Layer 8 of a small transformer language model trained on English Wikipedia (12 layers, counted from 0, width 64).
A neuron adds its activation times its output weights to the MLP's output. To switch it off is to set its activation to zero at one token and run the rest of the model.

Output weights of the MLP neurons that the questions are about. A number n stands for n times 0.0077.
n11: 28 -25 -2 -10 -16 23 -25 -13 22 24 8 18 3 -16 -18 -12 -7 6 59 25 22 -9 32 18 -14 -10 -1 -21 34 -1 -24 10 -20 -27 -19 11 -16 17 -29 -23 5 53 -34 -32 -36 -12 -7 12 1 -8 21 43 36 42 26 -6 0 -24 -16 -28 24 -8 -10 28
n14: 6 -13 21 -40 8 -50 -11 -14 8 -14 12 43 -21 -34 -33 -26 -49 71 43 -71 24 -53 4 31 -34 14 -34 -21 8 -33 41 -2 -18 -37 -15 31 9 -34 20 23 -19 39 -28 0 -50 12 25 32 34 -75 -5 -11 -55 2 13 -72 20 19 -18 -29 39 28 12 16
n19: 47 22 28 5 24 -8 -34 -27 50 -63 -2 -8 38 58 -15 57 25 31 45 -8 42 13 -11 42 10 21 -10 57 -2 -33 1 1 -31 20 12 -9 -30 -6 -25 54 4 -24 5 -33 -30 -14 19 -2 36 -51 78 -9 -29 20 -9 18 -14 -17 -56 -6 -14 -14 -10 -15
n35: 32 -9 6 6 -5 -25 -50 -24 -16 19 -52 21 -21 -8 -66 -46 -45 26 10 41 40 45 66 -28 -9 14 -18 -12 -1 28 8 6 -12 -26 -58 60 19 6 20 4 -10 8 19 13 -19 54 21 43 7 6 -39 31 67 -19 12 15 -5 26 -49 9 1 -12 -11 -5
n38: -21 31 -1 16 12 8 20 -18 43 -20 9 -4 1 -40 -7 -13 13 -22 42 63 -14 0 -13 3 3 53 -2 -43 54 4 -30 -27 -15 38 20 29 -18 -18 -48 5 19 22 10 5 -5 8 -7 -4 0 -5 0 95 -11 64 -9 19 -38 -9 60 16 -31 12 28 -12
n80: 4 -12 -50 27 -26 13 29 -34 21 -21 1 14 21 -6 -28 -65 23 -16 14 37 43 7 12 -11 -5 18 -38 5 -4 75 12 -11 23 22 -15 31 6 41 -6 3 21 22 -37 20 18 11 -11 -2 -34 -52 23 28 -6 -26 -42 -10 41 50 -59 1 60 -28 -1 -3
n84: 26 63 4 21 -19 16 -35 -9 21 -5 25 44 25 15 -46 -15 31 6 -2 -65 57 -45 2 -53 -8 -21 -1 -3 -49 45 -1 -5 -9 -38 17 -63 -27 22 22 -35 -11 32 -37 -63 16 18 29 -8 78 21 -10 -38 -27 9 29 -17 -25 -4 -33 -29 2 32 -14 6
n87: 23 -22 8 -54 -25 48 -48 45 10 -22 1 28 -11 32 4 -4 -16 58 -50 -41 -10 54 -90 -7 -11 -23 8 7 10 -23 -1 14 29 -36 -56 47 -9 12 30 -1 39 36 -15 18 -14 -35 -30 -41 25 21 -1 -7 -6 10 49 16 -18 26 -13 -11 5 -14 67 -53
n118: -20 16 43 1 5 -30 29 23 -36 17 46 -3 14 32 16 25 -13 -6 -55 -20 -29 0 -37 -28 -5 -30 -37 19 -62 33 34 -3 63 -8 10 -5 23 -14 6 -20 -3 17 -10 12 -14 -25 -25 -59 23 48 -17 -21 -48 4 -27 0 -2 -2 -49 29 -7 9 -4 -52
n120: 14 12 22 24 -41 -8 14 29 -9 18 15 -44 36 43 -29 -32 8 26 -93 -5 0 -24 2 18 -28 -9 21 -79 35 -20 -14 16 -49 0 -15 -2 -21 5 3 -45 -3 -40 25 -33 71 -52 12 -8 19 0 41 -2 -35 33 -12 -21 -39 -59 12 -56 -14 25 29 30
n153: -27 1 13 15 2 -12 33 5 7 29 42 40 38 0 24 10 -3 24 -42 -55 -5 3 -38 -28 -3 26 18 -44 -62 -7 -18 -27 15 -35 8 0 -25 -4 40 7 -24 8 -32 10 11 5 -27 -39 45 38 3 7 -22 38 9 -31 -14 30 9 -4 -10 17 -38 -21
n161: -6 5 -10 7 59 -5 -9 -1 41 -23 -39 -2 -50 26 -8 90 5 32 70 -20 36 -35 -22 -30 16 4 42 -6 -14 9 46 -45 0 -24 15 21 5 14 15 29 19 -2 24 -31 -38 36 -23 8 -21 25 -50 14 46 -31 8 24 -20 32 -63 0 7 -4 22 -43
n166: 9 -28 7 -6 -75 -14 7 -38 -11 30 -41 11 -5 20 6 22 -39 -8 3 -52 -24 24 -46 -14 51 -42 -32 15 50 55 20 47 -19 29 -38 37 50 -22 -35 -29 16 46 0 31 45 -35 -11 -40 -39 -23 -1 -64 -26 -19 -56 -16 24 -51 -13 18 46 -18 0 25
n170: 11 31 -33 24 -6 2 -39 -13 -33 11 1 -43 -32 57 -2 45 -18 76 -37 2 -21 -19 20 44 47 -30 63 6 -25 -14 17 -42 14 21 -9 -3 -32 -43 -16 38 -9 41 -15 -23 15 -66 19 20 8 25 31 -14 15 60 45 -24 13 17 7 -21 -5 10 4 15
n182: 0 14 -43 24 9 -23 -1 31 32 26 -3 21 -17 -1 -6 25 -19 22 -3 15 13 -15 2 12 7 -3 31 -7 -18 -17 -21 -43 48 -25 14 -4 -2 9 15 4 23 15 20 -7 3 -86 -11 -2 0 4 23 -38 -57 15 -41 -1 -27 29 11 5 4 -21 -22 27
n187: 58 -21 8 34 6 44 9 -77 -4 34 33 13 62 -88 11 20 55 20 10 30 -11 -10 -18 21 -21 46 1 4 -15 11 50 -21 61 -12 41 -49 -24 -20 2 2 21 65 29 11 51 8 26 -26 24 -9 3 -18 57 16 56 12 -24 14 21 -15 22 3 18 -83

Each question names a token from some text and the token that comes next. It shows the activations a of the neurons there, in the order above. A number n stands for n times 0.3.

Then comes g, the gradient of the next token's log-probability with respect to the MLP's output, scaled to length 1. A neuron's effect is roughly proportional to its activation times (output weights . g). A number n stands for n times 0.0054.

"ong", then " -"
a: -1 -1 83 1 2 0 2 -1 -1 -2 -20 -1 1 0 -26 0
g: -60 -29 10 11 -12 -10 13 1 3 -39 20 3 19 19 21 0 27 35 -23 -29 -6 6 -3 1 -44 -2 -32 -29 -29 -21 16 -7 -16 -5 -44 42 -20 7 0 -5 -26 9 38 -18 -67 1 -3 12 1 -43 6 19 7 -10 26 -14 4 -20 -2 -9 23 -15 26 -20
Which two neurons, each switched off alone, lower its probability most, in order? n19, n182

" Y", then "a"
a: -5 -1 1 -1 0 0 2 1 1 0 1 0 -1 6 -44 0
g: 28 -12 -14 10 -15 -14 18 7 7 4 1 20 -28 4 0 -13 29 24 -18 -12 -18 26 11 25 8 30 -3 25 -5 47 -2 -19 26 23 76 2 -15 55 9 -5 23 -12 19 36 1 10 25 -34 -27 -16 -10 -23 21 -3 -13 17 29 6 -20 16 -11 11 9 -63
Which neuron, switched off, lowers the next token's probability most? n11

"as", then ","
a: 1 3 0 6 0 -1 1 0 -2 1 1 2 -1 0 -43 1
g: -1 -6 -17 3 35 -5 -14 -24 33 -26 -29 -15 1 -24 -7 5 7 3 -40 32 2 -27 16 -6 31 -34 -35 30 -39 24 -22 38 32 -14 -21 -17 -70 -8 6 14 -4 31 -2 15 1 18 33 23 15 9 19 14 -14 56 17 2 14 -13 -18 7 22 16 -4 4
Which neuron, switched off, lowers the next token's probability most? n35

"E", then "b"
a: 0 0 0 -3 -12 1 0 3 -1 -1 0 0 0 0 -5 0
g: -8 10 -37 -4 -35 -44 19 -53 14 33 -7 5 -16 16 29 -2 1 13 9 -10 48 -9 -16 -10 17 5 15 15 -44 -3 -23 33 28 14 -9 3 48 27 -5 -36 29 0 16 17 8 -18 -14 4 19 57 -9 -30 -5 6 -20 -35 10 1 18 -24 -19 2 -25 23
Which neuron, switched off, lowers the next token's probability most? n38

"le", then " |"
a: 5 2 46 -1 -10 -1 -3 0 -1 -1 2 -4 -3 0 -54 0
g: -22 6 -4 -39 3 -2 11 13 -14 18 -5 -13 9 -21 29 -3 -13 -31 -8 -9 -9 39 -26 0 3 -36 -10 -19 -27 -27 -20 -3 22 -1 -51 39 22 41 28 22 21 15 33 -26 -23 28 -13 28 -43 -22 -22 5 -34 -4 -25 -2 6 -28 -20 28 37 -30 4 -30
Which neuron, switched off, raises the next token's probability most? n19

",", then " The"
a: 3 1 0 1 -1 0 1 -1 1 0 0 0 -2 2 24 -1
g: -20 12 45 3 39 -6 33 1 10 -28 -9 -15 -13 -1 7 -20 -3 -1 30 13 22 17 -54 -12 32 -3 -30 21 -51 -4 28 16 -7 -16 -35 31 17 23 0 -16 -3 -9 20 -47 -58 -18 -21 15 -1 23 28 -7 -22 -13 -12 5 -30 -24 -17 21 11 1 3 -35
Which neuron, switched off, lowers the next token's probability most? n118

"ec", then "ut"
a: 1 -1 -3 -1 0 -1 -1 0 1 28 0 0 0 0 -59 0
g: 23 11 8 7 -7 13 59 21 -8 15 -22 -20 17 -6 -22 -6 -4 0 -8 31 -13 -1 4 0 -20 -32 -29 18 -25 6 -5 -7 16 3 -1 47 32 -9 16 12 -51 1 7 -30 7 -18 24 31 -17 22 -3 18 19 63 -14 -33 -25 16 -41 -34 -6 37 -40 6
Which neuron, switched off, lowers the next token's probability most? n120

" C", then "ra"
a: 0 0 1 -1 4 -9 0 1 -3 0 2 0 -1 -2 -9 1
g: -8 -22 16 -13 -1 13 -1 23 -9 38 -26 27 27 -4 -18 -5 23 -4 61 0 -9 11 45 -5 38 17 10 -8 35 7 -17 0 -19 16 4 14 -23 5 -16 -6 59 -32 -34 -30 44 -9 21 10 8 8 15 -24 31 -7 -12 -10 38 7 22 -6 41 7 43 -11
Which neuron, switched off, raises the next token's probability most? n80

"ublic", then " work"
a: 0 1 -1 1 0 1 2 24 3 0 2 -9 0 -1 -18 0
g: 7 0 35 12 -8 41 -15 1 -2 10 23 23 42 -31 6 11 -44 34 23 -31 1 19 8 -14 -1 -15 -31 -46 29 14 -17 8 18 -24 -36 15 -10 3 -33 36 5 1 21 9 26 28 13 -5 31 14 -14 -10 7 0 52 24 8 -28 32 5 -23 33 13 -39
Which neuron, switched off, lowers the next token's probability most? n87

"-", then "ord"
a: 1 -6 1 0 -23 0 0 2 0 3 2 0 -1 16 -6 0
g: 11 19 9 4 23 44 1 -3 2 4 -55 -19 -23 18 21 16 -21 -31 -48 7 37 -14 -27 -22 9 -11 -26 -12 4 15 27 13 48 -7 0 55 -10 -10 12 17 -37 24 18 -17 -34 -5 -25 -33 13 -18 -6 -17 -17 -10 -16 10 1 25 44 -21 31 18 -5 -15
Which neuron, switched off, lowers the next token's probability most? n38

" r", then "ul"
a: 0 8 -2 -1 0 -1 -5 1 1 4 2 -1 -1 1 -15 0
g: -17 -12 8 0 -30 32 3 27 5 -26 -15 9 -48 8 -4 6 4 2 10 -26 19 -80 8 6 -3 -23 -11 -14 7 19 -40 -37 -9 -15 3 -7 42 -13 -70 13 -20 25 -55 -5 17 6 -4 -19 6 8 6 -13 19 -7 3 -25 6 -8 28 -7 -22 -26 6 5
Which neuron, switched off, raises the next token's probability most? n84

"ast", then "ru"
a: 0 -11 3 2 0 11 -17 2 -2 0 -2 -1 -3 2 -7 0
g: 26 22 -8 24 -7 -11 27 0 -21 46 43 -33 -2 -9 5 -20 16 -5 29 -31 -63 14 -20 6 5 17 -22 -4 40 -38 -19 16 -13 46 -17 30 -13 -39 5 3 -3 -8 12 -1 11 1 -11 9 -21 25 41 17 20 23 -5 -18 -1 -43 8 26 36 -6 3 -21
Which neuron, switched off, lowers the next token's probability most? n84

" cent", then "ral"
a: 0 -2 -1 2 -1 0 0 0 1 -39 0 -3 -9 68 -37 0
g: 1 -25 4 -7 0 23 -18 -4 25 12 30 9 -16 13 17 32 -16 22 -13 -32 39 -6 4 9 34 4 55 -20 13 24 -24 -48 22 36 -10 38 -2 27 -44 -20 4 22 18 24 4 13 33 12 -6 -25 -34 -31 -27 -19 -10 24 -21 -29 -14 10 -8 42 13 10
Which neuron, switched off, lowers the next token's probability most? n170

" In", then "ter"
a: -1 1 0 -1 -1 0 0 2 0 0 -3 1 1 0 18 0
g: -11 47 6 -11 5 -5 13 8 29 -24 -14 -36 16 7 52 -25 19 22 1 17 2 -20 23 26 8 19 -15 -48 15 9 32 -29 36 -16 35 23 12 34 26 -18 11 -18 -7 -5 -32 -30 -23 0 21 -35 1 31 15 30 -11 11 36 -31 -13 -35 -2 22 -1 -23
Which neuron, switched off, lowers the next token's probability most? n182

"res", then "id"
a: 0 0 0 -10 0 0 0 0 -1 -7 1 -43 1 2 -2 -2
g: 24 33 -27 -2 9 -8 14 -23 24 2 -1 62 32 10 -22 0 36 -10 -24 -17 -2 -1 3 37 -19 13 -19 -17 -36 -21 -35 30 2 3 -30 -2 6 4 -11 -4 -18 15 13 39 -34 6 16 -53 2 23 14 -33 18 11 -1 44 -21 24 15 19 50 -10 -16 -9
Which neuron, switched off, lowers the next token's probability most? n161

" V", then "an"
a: 0 0 0 -28 -1 1 1 1 4 0 -7 1 0 0 -15 0
g: 6 -38 -2 -6 18 2 3 22 35 -9 23 10 4 -27 31 -25 27 12 13 -18 15 -10 -16 14 38 53 7 2 -31 42 -15 -7 30 7 39 -25 18 51 -7 -33 -29 5 -16 45 -27 -5 40 9 6 -5 0 -1 -6 8 9 -39 4 -2 -17 -5 4 1 52 27
Which neuron, switched off, lowers the next token's probability most? n35

" –", then " "
a: -1 3 0 -3 -1 0 0 1 -1 1 0 3 1 0 -3 -1
g: 25 41 3 33 3 14 2 17 -8 12 15 -2 18 0 -23 20 -17 18 -54 -16 43 -22 29 -4 -7 -22 -16 60 25 -11 -27 35 53 0 -24 -7 -3 14 28 -10 28 17 34 -7 -10 5 -26 6 -3 -28 0 23 -20 -34 15 -25 14 -15 29 0 -24 -4 -24 30
Which neuron, switched off, raises the next token's probability most? n161

" r", then "ound"
a: 0 12 -2 -1 1 -1 -6 1 2 4 2 -1 -1 2 -15 0
g: -1 9 5 -12 47 -2 3 26 2 10 19 12 30 0 14 9 33 15 13 -25 13 15 37 30 -32 5 -11 27 63 -8 9 24 65 -26 -16 20 11 -2 -1 5 13 9 1 36 -26 33 -29 19 9 29 6 1 -9 -17 22 8 6 7 -16 13 17 47 -52 13
Which neuron, switched off, lowers the next token's probability most? n14

" the", then " gr"
a: 4 0 0 -1 7 -24 1 2 0 0 4 0 0 2 11 -2
g: -13 -22 -4 -16 -23 24 -26 25 11 41 -49 55 7 -2 -2 28 20 -26 -27 8 -16 -16 -22 29 -43 6 4 20 22 41 8 -1 23 12 17 17 -14 -19 -19 -25 13 -2 -14 24 29 22 13 -26 -12 35 -35 -11 32 38 24 -6 21 21 18 -3 -6 14 35 -9
Which neuron, switched off, lowers the next token's probability most? n80

" on", then " comp"
a: 12 -1 2 -1 0 0 -1 1 -1 0 1 -17 -25 0 24 1
g: 23 -18 -1 -5 0 -11 -21 15 22 13 25 22 10 -36 -6 3 5 22 20 18 -13 -1 -14 24 2 33 -5 -12 33 29 3 -2 4 -22 22 1 22 -58 31 15 -16 42 -29 67 26 -15 15 -23 40 49 0 -1 18 34 -5 -19 21 3 -15 -17 -32 7 32 -7
Which neuron, switched off, lowers the next token's probability most? n161

" I", then "on"
a: 5 0 0 0 2 0 1 1 0 -1 0 -2 0 9 -10 -1
g: 22 16 11 30 -26 -28 -1 -3 27 -28 -16 12 -24 -13 -17 -18 2 10 -37 -14 -38 0 -34 -10 -24 33 -7 -24 3 14 8 34 8 -15 -32 4 9 42 -50 -50 -5 3 -25 29 -5 -22 -22 3 5 -4 -43 24 -7 2 -13 -23 -6 -19 -12 -40 35 10 26 41
Which neuron, switched off, raises the next token's probability most? n170

" V", then "ers"
a: 0 0 0 -23 -1 0 0 0 6 0 -5 2 0 -1 -8 -1
g: -1 29 44 -10 -26 -19 -35 21 6 -33 10 28 10 12 -25 20 -4 20 14 21 31 -47 41 -21 -10 17 -52 18 20 -29 -7 17 -4 -40 0 -24 12 -10 -23 -33 48 -38 -17 20 -25 -21 14 2 -30 -12 26 3 6 23 17 -9 0 22 -21 -8 -24 12 -9 6
Which neuron, switched off, raises the next token's probability most? n35

"en", then "os"
a: 0 0 0 0 -5 -1 2 1 27 0 -4 0 2 0 -21 1
g: 21 43 -4 41 18 34 7 -4 3 -1 -14 3 -28 16 -6 -10 -14 12 -5 -6 -3 -37 20 7 4 36 -12 35 -48 56 -7 20 43 -38 28 17 -9 -11 -21 36 -10 -15 20 -2 17 -11 7 -11 -24 21 -12 -19 16 -43 -20 -9 -36 9 -51 16 -2 -6 -16 -21
Which neuron, switched off, lowers the next token's probability most? n118

" for", then "mer"
a: 13 0 0 10 0 0 -1 2 -5 0 2 -24 -30 0 28 0
g: 14 -41 1 7 -8 11 -21 -3 -20 4 36 -16 34 -57 -53 -20 -22 16 -2 31 -12 22 -34 0 -21 -22 31 31 15 -5 -35 11 -22 3 -16 -45 -7 -29 -20 -25 -12 -2 -5 -28 -28 0 58 -13 -7 13 -7 15 13 20 12 -15 16 -27 43 -2 -13 -2 6 7
Which neuron, switched off, lowers the next token's probability most? n161

"==", then "C"
a: 0 0 3 -2 5 -24 1 4 -2 1 0 0 -1 0 -7 1
g: -4 0 -11 14 -7 -30 -11 39 -29 -29 66 1 -5 1 7 7 -60 9 10 26 -7 16 7 -22 -24 -19 9 -49 34 -7 -20 27 33 -12 4 31 14 -42 -33 -29 0 32 -4 5 40 17 3 22 -25 24 9 18 21 -30 -19 19 -28 -3 2 -3 1 -14 8 9
Which neuron, switched off, raises the next token's probability most? n19

"ft", then "."
a: 0 3 0 1 -1 -2 -6 1 1 1 0 5 14 -2 -50 2
g: -8 -8 -15 -1 -17 -27 -8 -15 32 -8 -39 3 -37 -31 31 14 -27 -14 7 23 18 -39 11 10 -52 17 2 -15 -18 0 -44 -62 -29 2 14 -6 -13 54 10 -24 -13 8 23 -44 2 22 6 10 -13 -4 -2 18 -13 -5 -1 28 48 25 4 -9 8 -3 -8 27
Which neuron, switched off, raises the next token's probability most? n182

"en", then "ry"
a: 0 -1 0 0 0 0 -3 0 -10 1 -1 -3 -17 -3 -23 1
g: -14 -11 48 -11 30 30 -13 -24 21 -28 2 -13 25 -26 8 8 -29 3 47 -14 -6 18 14 57 13 1 0 -22 18 -3 16 -58 19 5 6 -33 -16 -17 8 -41 60 7 7 -7 24 17 1 -17 -2 -7 -20 40 5 -8 -6 -32 -29 -24 19 -8 5 -13 -8 23
Which neuron, switched off, lowers the next token's probability most? n118

"ong", then "s"
a: 0 0 9 0 2 -1 0 0 -9 -1 -1 -1 -2 -1 -3 1
g: 28 4 -11 -47 -28 31 -12 22 1 -30 -17 34 10 -5 -54 -18 -23 13 1 10 51 10 -20 18 3 -29 33 8 19 -11 2 27 0 -1 16 -17 28 -46 29 -5 15 -10 -3 -16 36 0 -30 -21 39 28 3 -13 16 -11 11 -42 -29 11 -10 14 -10 5 10 43
Which neuron, switched off, lowers the next token's probability most? n118

" On", then " October"
a: 8 0 2 0 -1 1 0 3 0 0 0 -1 -13 0 -1 2
g: 21 14 34 24 21 -30 -15 3 -13 -64 18 -69 -21 -42 20 8 -24 -33 -1 14 0 4 -5 -2 -17 23 -36 11 -30 9 18 -6 -11 3 4 -22 -28 -18 -38 17 -17 10 -9 -49 17 35 8 7 -15 4 7 17 -29 -15 34 12 -5 -22 -6 5 22 22 14 -15
Which neuron, switched off, lowers the next token's probability most? n166

"ife", then "\""
a: -1 -3 0 -1 -2 -1 0 -1 0 0 5 0 9 0 -25 -1
g: 7 -15 -34 -37 -10 -26 -20 5 20 -28 28 13 1 13 -5 -3 -3 -38 17 -19 -5 -3 -22 -28 38 -3 2 8 7 8 12 13 -41 16 43 17 8 -41 -21 11 -14 -32 1 23 20 -29 -1 -5 -27 5 -31 -50 -26 -20 -60 -51 14 2 -1 13 -5 -29 8 16
Which neuron, switched off, lowers the next token's probability most? n166